Layer 4 of a small transformer language model trained on English Wikipedia (26 layers, counted from 0, width 128). Numbers have three digits each and are written without spaces.
A neuron's activation on a vector x is SiLU(gate . x) times (in . x), where the dot is the dot product.

Input weights of the MLP neurons that the questions are about. A number n stands for (n - 500) times 0.0017.
n14 gate: 224782670729470388399347555368657785351504594411529500356396481476678319511592409379486454339555608486329526639459453433384486522446493528496398385427521493614219610771562606632407336524479575661544300619404434507547540537621328572493418567325583410551507496309445456727564331640431468613386285496394577434493352369464345349611406266583463608471496493428274432521557457276773732558422
n35 gate: 309508358531528548348568758441409317689645500472772485551446291339199668447646287476465519572556352567570582658821504480411294484539485673547461558746433670130449663421764377647395681493646755500496402610516492492760508409558426455488400415400500360533568721259604516545672532400433512668639412475588755378277539567512454606436606394727432302254547425574456295554313487398508508543540
n59 gate: 314434398539549330393474644591454466619444545537532557651443432429358410377588428580560381389504465428503511656572692478533521558482445313787540446535527582453413566835547369523234574445613724642668632486452645639368584394383671474355585771613396471611606518572595771639623414647575561735504658654532416518561378479617605542448406552486434539615457548230140508500264623338340399533293
n99 gate: 318414670553549448517325493421489577452252651538446406669136721468388337426593479572617523336459681490446620376205379563528503415408545293564592487602519289462394538562531173318615567419540447438479759442483517673584338472285369419637510518604568608481652609415458555464457528576597648616507528461473327421419490497591566457448561557629656702571548549503472657333578522391423599428423
n101 gate: 546631428486304655524601534574415388570716674539437272437385408422425438533346546585366636395585301514516504530630386558496622286584520517538321656470650431674567546397489631298637538709527522588617588353575725369348514443369493409300779431379468430624628592580311342439746598539649649357355371631336493493490420493445405395624444682420632670671508557410407452555542657378666364521593
n102 gate: 554427594108276396438677298578739440649564545348433628538177455778577505337580592466533379569305560428572675546199595697480486688734764575395447768398286453631273476422649481351480434564678366558558410639171514519362170248448453824423455624401385743871544430357573553523420316573387514654420162325495281457318701633647565472463370764514261348858250394552711344736272690615218286543520
n109 gate: 361417669713581323485592386354459383684492443341651465519639614558650471343603465762592683406353459718327305541411546484440516257516389703605602384647481434603488263591312298479612565533393682421551594625544535468508642717500515496410570383527363702682560344671589288462466383647589275705546576577588425602582449653573557591650500642566719477734254365164604430439167629328302451429560
n137 gate: 475287497495514543380541491705508563331346443650510404484615475463458525508461532361614523546639508482569467535457633378443503526466488320476400424421547523239426588673600559463522619535505560468556484521680608492370561529575562544476463589567468416377441579453398555680605432425515404567477489291482551656484579503560464508550511503492436445490280618549363638469427438490508622661611
n139 gate: 188302592632488244425589594370620648814543484473522846466579389461247740508533215580648291445600511474550712554457687473341283496564382396643504360536518638489640473485481523452333563439448500709553472428442470638399679248400239422432439271500598372662496540511379474358544551323521597573444623496596431333508598363381331471355417280587408646575508522675539571500590689523726650546558
n145 gate: 367572785685593423744538468316421515227611488451419445470563539503266473558686444492295594468519389619346500486333489542396770332444387613359590483464631577519436391613601477719615456475482442387391496322573358595603613474625382422601355938650537411472655460815521380691529438397560655435618534570475356575269778443607543522536489399444754607500666543522500438496615468638392684268603
n149 gate: 513589513569591399466615390473339416425486745466460520487678415434363415224586398438533572692472441551653468584655383350500406425591561520365446365598603403397350247603582613410420487743576455258466433449337354383674521319543443574548548605523524429503503727584458544464444665448516517428627521401540260765338463742473503448455361384645314634406500319580345613563406594389455680534615
n173 gate: 492534438570526331479448737291504421436361299319265554513391531555356328400835300551512430333590410441759408545339345657443395581597472454496636559296588767359713333474479556717331512120479605555556350323422598642475513547337178447441416648525437504673388340504452644500875658539504617566758483562632517543542668750521352786370517509555345395172193314337543624583278450487666549585543
n191 gate: 629365337669584629548470332350610592556546534530581427353452690666461558370417314515220680504617496570427396525718599687542684623485595438526411455436447690402351582526478361579485616496395577530328349663508548662709343650529485527448724500336300912707342518643549563486486653379553493514493424442439650489858515560518410518553752531411598628471311518416530539667581401411626242545694
n218 gate: 491429593531605637251536359307527447628549566649727400532405457479314646575385561613541584344652482535365503466376362451244481567567524544411344627386509494352519449458474455534484590344534507628458454582454462458651420147481588288516503467391548522601752599491575481561534414636515314562531458430512494474402418461672540512692440470525393767513428299434597736491405402459533596427529
n219 gate: 331697278496488552527416521670508706469339431671644515434260753402529529242680673619404675643591232461588508571422295524270504598426626523481218296677715566464547480291512508650444569615397395662488639449740253722423500164446550695484541605500445508569504511671666559357515375277644566625454408431790635567367410556369523500492426524442464473375657463415388402646442567434637602178500
n223 gate: 206468569637602560519512517350512455618564561384527570699426496537479390629726602516681378515556247430367488447537434347730519421781663400535528493341548307564606401456362373659596581348630589255698484473468429635314536306689233410531533270427441679427548431399389665322622488344489640355485752451416349405520769627682359462632582337559225578570321609183416660546725454613423314413568
n243 gate: 613457400586569681315337675557594394560620299572426441493580430296564614718652688550493421507457483327507592791520392402304412504314597548482525520578420476493521336411670507312500438427355580368339419257457642274654489425448423544539767638434567711645798490556507355786300544558520556555510475371521367603560398588573617476409482724370514626549355557612500422462598353296587479493518
n14 in: 364611588862455400205263428464624577512725488408574392325213582460675239488504469500369614289619651512448504568433426420528407465426526377434366373549455573579445627634677540705400254456397549622623165539268520460543286500485488650288444581477570531474472386244208429704637350560507438679388424300305452524523383354454348394515359358375408763504602586357316488527682646356536659575516
n35 in: 382550429433492645243617632373270524508629465457716564591572329415334417531504144546496604559399301565593579474739553433327322404637576758500454443710471523199408654538825461594441549504641784615431464584473489504670550612489421583508356524463504511461492596333547596518693468306331655600586453655679732370264602551579433600511729286697349590394223493474453368646326439481567441561609
n59 in: 432426282500580504480479456414491601402508492537576552613416534579547327366694480636811307484405688496366643519508737521634777415553469377718431541606500580525500717791439373418192500308563529492533470326458626422368500393292720466411673454699346311504681610605481866848504618570565480472624641597516344471354351461396492535554504483569397644540438605112285513214163613516362500512267
n99 in: 474518687564529350514390399489548590646322529712376449538517634390552399521554594451643669570567577445556749430470448489532438479389609364573361565601470541563392570542479215378461667418408421444265634528504360623696229440394469507716562450401642559584546702421553580604388428500638466426565397609514482678358407401527379124560601500663638631590474533647684555405717318697457702626450
n101 in: 523517354443260518579606414566482454465624489521438244438442507406518493471405604468388577440542250417529611490730462600479610417479415619490392548410615469630465615503424630238692564664426446441430507383507722388367528476439466554396769415497621362642546463469497282523665654711477719231350419597260496500479369510568349376530337611500641579713530666445380352564575633307664342632457
n102 in: 650481574108325153616582495547669476467543447357374560514119510789485588481610533495514445649390613640694690522308523601336519448855744495336288718459642588714561410467533438315741408589582466306514334495193410314282305367408333490420513766611373649841567249421682481495377296385349402637371131417436229368271771496611509432307406739491290542771225626537691446643379685542316445637462
n109 in: 474329647638688435664476474556638598729318533376754372402551545482630323585604555344454561439504511504381434564680352472297379453622478581531373236686609632628437560671468735563613624340423732436460632555290405568590564663702710492943590500702374633489284374418601354268442435588437422439675653475596420674634669440492626652621267623535356395496633372473432401446160542543541550361346
n137 in: 478378518538516583531425364640619690405567440359445466526627467427455527554607650428505444540452412555611544631500402524562536421487624403557495410449545363436482434516547484542519420639497329516532388416331708681585471635513422489455331659503411469583548452518515476553541465487718495604423439429577380529476477495585592596518403514495468298589330422425439407395321497623595510447454
n139 in: 175376634665321474389518484282515582757574385551439976407643398598381617593405373544709283469533469496436672583325678478541400464593377405694616430559452500580645518533471555512297454565401537431438492356563547438436631289475333403359401370553540432711485496647463381361588541338442604535567555541690430319615572448415342458407403238514496575568484462667559511486664538414753580493489
n145 in: 497395627659627344761561689384370473209576396466415368637522465379235453512667410587453500368349507630350585625306684485320529373433440664385642624288542588413350526605806605682538394440627469440399380407401526413511586590551438546597465688398474349694587507718528511493554558545641824514540599636554477739281774468401616403418485535493557474552423753456379512733518480574458597265443
n149 in: 574514441382478328412665500507436500357463581518603465397666388493409481423591410572514441710500589553644504476622398331346433443436405469301411288514703380395475305749607735515562297662580585468399582464193392514461644305475581585532693584388457465600406642468480582479524578471615564427539613292594496625379500657532632628271193659344184567543291254511416593332352576504504573443537
n173 in: 302637592445466587602591348784490495204851539657416625640588613548535646823354862305532404595281428472447636365567329322645579415439451651533453548622420385723335349528481386260505454850633258439448666682711505381824604472417699485298828273422706267395557527839681317636463200438367523559435658275546638458495416348546514111590528369584638653822749549634404627229583510407350477397332
n191 in: 657493364497563442489591419349511548621555507612454493199500664825439656284528336511214479370753613489560389657530556537595489639525635552543543450466514595327432583733593277561478762497486390683453485550544546583810543457598388600429500511280358578675536586394840632565483592536493472604507464415261532564617355419553310486432461389348536440440419561704507500619366500447592586450504
n218 in: 408379524620643592351651497416451417629535430437686512644357442394507615614323435612618623432559453724494615494456372551278402623580515452384420531414436294463386438410475422552478587523473424534516429466522435491591425307455521216494369465476614497486638566494480472485428490635538506596585469269542341398506362421552515664471383439717456819580437415376503677482537556448655634370421
n219 in: 571524403573521467649455491400609672389581451419402766417441371563525616561403540251414535580701584547164558580783359761525512679504492473508400423435700332524500644348520568339496687665457541568291620678658205287445488272465500558528132541344476271626633546535639460508570373718447378458473310434798351568460389330434427354256536529362407496725461530539176575543378420381537396364354
n223 in: 482380646478809512436410488407273536546433567664428541660606332611537667299309296481504585353585537386633611555551504386579326132626685766336488696375598707322588512589477543790441706648354504673655448774703492372485457288466345480699551311387328378375449377538598638459515468414428538426602648492369597431450489697557541681680496345439337481519363449300426548568420406454405418654390
n243 in: 579380540569521601363347540520733332585566420528480380436681465437594630706586704411546451500452611449516514652609513371329453415315583619396422531588359517394609456503700582366552540458361486333298387355396605301721456295363487532558715601427416718513558645567558422755395535483554550539507472348566438537433429645473641438477534721358641681466357474386472217460564273318483464439445

Each question shows a token from some text and the vector x that enters the MLP there. A number n stands for (n - 500) times 0.0036.

"f": 531520372723504528235508369456474377435495352549417423414553534555488480525504664436560631478567672621558553306466512521590559416390503550462455449583469661400602490622399493536402203591491350667480504494537393508472536650508534297481494493524563685469545532395297326450342393599563490355540440459466465478370426487521570521369609498702474477380398609316591408537500558714469421470580
Which of these neurons fires most? n219

" 1999": 523558459572426505536546513604592548430572514328445643656507534497431464421394506577423251546473581506636371389393658632704498619597701465358572528425439428423680400619461403460713386543254608490452511599332419446451586580497565458396453470501466639509551474598522281504250360533648514491500669729572600582488233508556468456567630560551381550509475603437451536643403542563586502533501
Which of these neurons fires most? n102

" that": 467506433497570625411355280526424333619430371446278458541505526536270436453540576646459322613524548555348460385436437569603516531575466622505455730397478436518512402482378354533569303493501624374454413520365516531495563330538655248413425428392448636468416652528598376483363434603415575465457759461520498512585333364496374529512470487468542521395457697511411573456610561566539538702536
Which two neurons fire most, strongest first? n218, n35

"la": 402555308431548474495576320494421548490498309572467598533558437601498437407505570566438587447636589503561549513490609575527481464212625478452383706489434402406548438547522506616363368654609354514491550526493265559304525513520480525384502542557500358427587520379544354530400521468519570375497481532551492353593340493433189393355708437531529490529494413582458538542491460703525311350503
The three highest activations, in order: n219, n109, n243

",": 508359427531521550278446461432398538462425457242462524450586485557344477535486553526325116505459514425405409564647494675631401481489384463437441780449472454643531502524603405573512366600506629632426437581548381571425625467593539290555438533336601573298422378598588310467367318626556452446685547486436487460600456364507539533447545569340508510752447474516508465507421460406589522482524
Which of these neurons fires most? n99

"ship": 500268344639610619450604391503510494182622333533578607504416518454450368479484518504525342634565368539691404543556547485531271389341594434354488391406535537527502277540479409605402372563447532485363512394447271558474484492438535467373528478549686462351479762355652478510533466558502470469437574487466599440662375473598555509492501587467346568495425438496576404414552471544449381447599
Which of these neurons fires most? n149

" R": 355382328333513409388457693535417432448579460369527648503651491462529175569477489510551486441564452478474537599486583532573383508295611368634543474389533470734598565565395541555413361553558587583475437558498322447471525395517492453399508579559515551461463507575514629572509541447410383407376655721453415418671345468572432512387567631566400588651476477524463549547404726573386726458620
Which of these neurons fires most? n59

" pre": 453534349648457529419377391471371428391323503430536333535580513380519404349527670506481516362471320519478483584574666492596160513484590370333399558416554548489478488468361628527350490545367411478519502375442428444624546356604457398462470643483456527364427567674444292388666420510624594482516620668350609442567476498577396471433549511500588473457505393523608581483627657429487172565408
Which neuron fires most, and how strongly? n101, at about 1.4

"oc": 365447417602584326433554337513526448393618401329397570634473560384535445504484686524630264484705578570510591594595518532522464520237576513482531539413390659383643607471514397555516573600417479496435463602531336309531721540631531347485489434546442400212414741490552394464477477542709433513543409542484534510451374616486409484466554622440637413467437464496578526559451454372457694598367
Which of these neurons fires most? n102

" Wa": 463607356417495446470495625556466370536602399604460473603503461613443392411408598354467419405519450434577618525693657634549665454168656514434574670497559436474567604563490442443446431701458526535485364446572474611406536470366355355266551621405577508391415555537399320506449386469630574388318537480378466327461365432624311598512447542616472530502510350427624574416546584606574543447563
Which two neurons fire most, strongest first? n101, n109

";": 591464392332479602454420514412424385492625402387498441480541556575360548474526677582377417432482472396514466465516577408577659491361492441395465634417544493578537434496601512462528355588581534665319396576580414497606524474415600413525436511387554618485484450572599292583299313703632549371642704523514548469524476304521451558539704610367670590613408323659443468455471508498522531585549
Which neuron fires most, and how strongly? n243, at about 1.9

"ran": 417472465569649583469490403494479429508501492363598581347459493421475561374449698530480215284585670453553522455347475597467145282463658432508500607528495492412554575508573267555482331624403452441434650526459373500517348596414486434629494520670608563544467702627562394428422555424556382371484466458374520436554408416480413512609600586507448635409412411649666564468405494564494745411529
Which of these neurons fires most? n99

"ven": 505510201442647393347614297626509338623557470529425538391403427533533531345321516454583347422551501624426390213493504565624496324436719537398418413530410650399618521639454456509521401602612432398373492493288427540378474591497419357498529570457519573527516623525569341508273532476550467397566691615546407575443421481609497518553616547425485533559422383491614553485430542524593386421406
The three highest activations, in order: n102, n149, n191

"e": 474454312415570579698567504433312285438692409497468292575475500487416486350346557596398496597536584387665523471379478420546381551303422540525387663487495582477717458633392416658398290604510522568562381414422477413577509504461549487383549532458528567539598462346644655512525385519510423531465637572515507389577301572489588429467684506473560504422485527668611521527594468518623435585490
Which two neurons fire most, strongest first? n109, n191

"na": 458478301354510524576488414529388445371587341533438572604459488647556387468532632606550414412495381449441551695464460510562380385448502446430448708472383497514655498383623440707400300512587400500488413458509295429528465487427456345428532472572624446350534640619373505556526526483627424523426474636304541351687217583486311473448635625444454473477475464677486471400560497652450499432459
Which of these neurons fires most? n109

"s": 566398386577620460491433443362383462485611350404618311576475456516502405615433592596472432449550672607531546479597594542467322342519489519661535591356513515324550593657402492577369341712520431573545560513349353515599464542569439451481607380352560563556536512544558373428490457656736483419401501622502408528584339523411451496504568561515429354498406692568625432667447603758567532415512
Which of these neurons fires most? n191

" an": 449500401622614651392473392631450464501443466282451250411495513422462552588332559577400334440374512517364495481409518684579268361634559526326440560522559475598595553453408451486434498554549651485357469657495378299476562571338550530449398626412500520273459574659490374495611383539640446613369596510531558470779424454517450504399579604533563502592454356616500555598677583500446689455386
Which of these neurons fires most? n59

"ac": 461564388702537413341503382544410494456562453395364482679470531472484361334487663553573506527595476601542605381619393615549518528671579626532461634585367507490654481517573338604539536447493446408428501449444305485600571575459441557597550369526323478305431583558623269391535368552723484625518585442457488426541350610438343387505483622396691318559409489487551472474421472558377647428476
Which of these neurons fires most? n109

"ent": 508440274551611475295557402529363500452596468376367477513536465463521528385414686436435331482669559527457624407556489502579517540468476615402497303701508623429529538680383346557481441569327390536616449649343407393727440560366336245481466498701522717529632475475452580411423405488612534527501635589492555467471284484433414440511632563566488502632520335494484514371463605414577485498533
Which neuron fires most, and how strongly? n191, at about 0.57

" 2": 534513220379462449409354466490500443457524392367578537691581517569492376514528609555450583524532546725511405228528606461669469490364537505424635430466478503524603423469383447462426448462550535577381609676351330459471530517470464514483434596621646442494427463419608562591232508504550591618478582767663609586546422457520457580388536517501428561439528581690557511686487607661558476495462
Which of these neurons fires most? n223

" ": 367433330474531616405447541447498520404634510473450355639581440550520375515403635473458454378421471536459480387450508485514357589509278493368479582494511530533591610511463500475565295536625576564425474615399355493553545381514604495358466658601590463561512499508518307419362329528664580512440592606528637656591336454505541582371712499470602445610418459525844558387316581551496677516490
The three highest activations, in order: n223, n191, n218

" P": 349439359566370441359516498555505407483512593431641504620627544467586297460513494351371429543563301567545543411512454515620423521457561514456572593427507572632597508578376514568592395486373519632385512728470388433587557440543502406452467571357638596309450583648444337567421353483642577471414532669441459344619421411328487529463561670448550417505467555385595601453401692550569596424483
Which neuron fires most, and how strongly? n102, at about 0.29

")": 500427395502588543296309510425467475548627321358391421478602499479397505599488584536475469492527543439623477421508576409641452608238496538434470712537413501411587298513522464465629350542482467548304527485345346371712591338538470523535589573531589494505536491486572348541411477695665531342519380462608647523688494364522595548495638619425590454685487664683485567516516503510608412448464
Which of these neurons fires most? n243

" Air": 392343360506462491667423566541318402335576455421553582637509534388513320363481564475569428472394504550661665482480421608618592530518542605564384404409424511359600379491354516544475484501506581476636474617394345562564700492345312259500530424595624375452454459635708462415450445456465588442397634552439553540660421515555456542528461512536522739396490372508500597525447561495378533413609
Which two neurons fire most, strongest first? n173, n223

":": 577438461389540253338511660364368473376553528423490392454508600646306617335466471528622280498456364481538325300468623441688388543711179450476487548489543397626542532582434521522562377602728453551485584544415401598342501565489462577583422517411629628504533581447522469448565383678537596536530500500619623429580260360558458501509364453467666483434492455553424592313629532499463527531484
Which of these neurons fires most? n243

"\n": 465364445561495523339587410347403441564404463310533531730526527667443509417328664522475339330617428558462515529447568534593408565493526386413502429548425474629596351631601540428468352585369677580310456485637443509510481447514535330606536595472596462377477589512570405481447328649681568335455690534623661534621320451523495517555680480432520404524449380604562416416452677541389516631528
Which of these neurons fires most? n102

" the": 470394448568604554437454433502411496404564441269403488381527421535371439454424590538403296445515492535404514454484510564530357463646489470325509583446578510556616474426350494595575381485543654526232445474374375401396562480483554401423323632383611439290473533562609422581504350484621454347483591639486564416699528422510657451500510518593801619480467568457426454555458539682423669461466
Which of these neurons fires most? n145

"er": 496351309565564533622479369652287415461602364398425369500569611370598367343500590423474382520590619501430536377467473395498380435431370433602518453584379562429593379482316495691508320559473522457397419594558311438367483421467510518452550611591504519450519322461576623480534424538659335450471487679564416492434348446368463472452605461322506568601473484602539359584446492572426385464424
The three highest activations, in order: n219, n35, n218

" as": 523571318613556493539485614726502443495366528257550441498468544465425523299429736533550458392574441511464422366531471528600289382562631582453472606348565416514653397471566483534249441770505534601486532633300459480577653470447522359621406532339518492461545593451517466479418369456600410541547561531613500508657414284388388407396517559477591559548395645464628475377520624516575461669436
Which of these neurons fires most? n219

"×": 515405346590571503542390484565414374417658383422503449363415574607290487550506421600595339450446503486457511762419431660606284438505673215485459389604573517465525530521530675592669337547715504486425454540579356537347557415424672459620456443459622587389299635655520546524328411376478413443522745610385545600496374533448416559578624565558467580574485375425610494487492506510495568507493
The three highest activations, in order: n149, n101, n102

" She": 460430285475463471530344327610446328566552460416411501552568493445455494378208632393418530362464355507521437427515498465599655436470298511452605692599492546543486428471439640529619425655461547531340508463423334448657495455493360355486610607396506453528515490591417436465626354421461520287307379468383518446655495397530420505490511586476484773462474536498586571616563636525463541504471
Which of these neurons fires most? n101

" f": 443490357700417551251364475457507440421345465494381393554683478421413492520452573464603562468625559479565679369515521482651648503447420583482456398581534578469544530564406531450428286707480373735505556609382359518566420502444560329454446655575635554428570461410301405472295286588585447434450610512512504558430496482554512537421649576677540461502412541314624485560479580623474494371504
The three highest activations, in order: n191, n99, n102

" O": 410595267407345508560511421616465414643577498546466396467617473396494443323373518584519446601535505509564621360518422550609552477592517421352648696369509512566483567637508538458531375576477578630495363592495367496574492413450487413418550705420731398260562562514447324529512342463592570377298516574505431462603245448461483473477581528601575545574527517680450546514465494471658520379603
Which of these neurons fires most? n101

"ff": 503350410695559500441503233626543397353478459616464560474509605495567390431617646407527420385469480672552519394516546483572438458176415491462495383641498702612601515465443558589423136599497410468451413468613428496449570511504497372430566462621525703397344533400432405462464555542537434479554452479587469461322507482400389514427498553503484517379437438285642505518659588597431352489599
Which neuron fires most, and how strongly? n35, at about 0.38

" km": 406512541609552700458412608266519575356640479416376567469505483453418318388408593471567375304601519369599682477546492536666439327611625534518332610457452533548513370517479298430574388617479470562505543433457394483438489565439492562302523591454499545350474628391462500577338476341704399396450477549463516510484408379424410532391650590404410510325396265579454494543616685460397523514484
The three highest activations, in order: n14, n109, n99

"range": 498231337402624520529325424610439476366679453469386584661500455383414500378551412587553490415607501475588485475470510576585416459430665360529497433657462527379474400583499344569404289532512461469575587411568446506398466410368388604328362500612572502521436424397418469500343312519578362235496625547510577376452407350503473458530591581581402552402486422431465473615538436424396255544646
The three highest activations, in order: n59, n223, n109

"lic": 475472382572516555509582251492413515408562478353398481569551432460474380230525628567471425448767720557617620356394615559581435575403754617488399449530449464435446427662559606493738479486434371391418465691415404512454508524391514323564462407616485527478551436534483426475345440555634385397498623455362430387532250538398329409547470520566720400456435488418618546479506478613433538490541
Which of these neurons fires most? n99

"ma": 457462353567518559613544401486385469390483462362340559461445343602375384453493604533439515426553605424530547528352463559481324365393692413348449694481407476644469676475592467630349268528462327524402498635572356504431394450466479374462511400474688536401416630605467444531386405590681541464497435555336441332480260556396395483436691488591576514546418618540625604323571435631525332509443
Which neuron fires most, and how strongly? n99, at about 1.6

"hy": 495347243857532507514310228707460480535605392466359618514513441593477616382512565640560347385572642542583430494494464527546632519329459473465424602569362458307431508474577517642581355540527475515460470431497299541539400483472459390383429425444445381427484651454407366521473422473671518519416567545650572468534407488472409385421528439517404478580385388517514388567574505699583505489474
Which two neurons fire most, strongest first? n139, n109

"y": 602413388848543511563498227707432410432569350507444429574537452552577501421494550586513358477484538511502448516516511537694479553571373694538472700573315549461524522570515409665300370610578515576479494377337332524422360522424415353491482402507522533482626384376427294516430385424531509433427660572603534382527331555406471506433488514456477596528468392618478382469424584725497549472590
Which of these neurons fires most? n219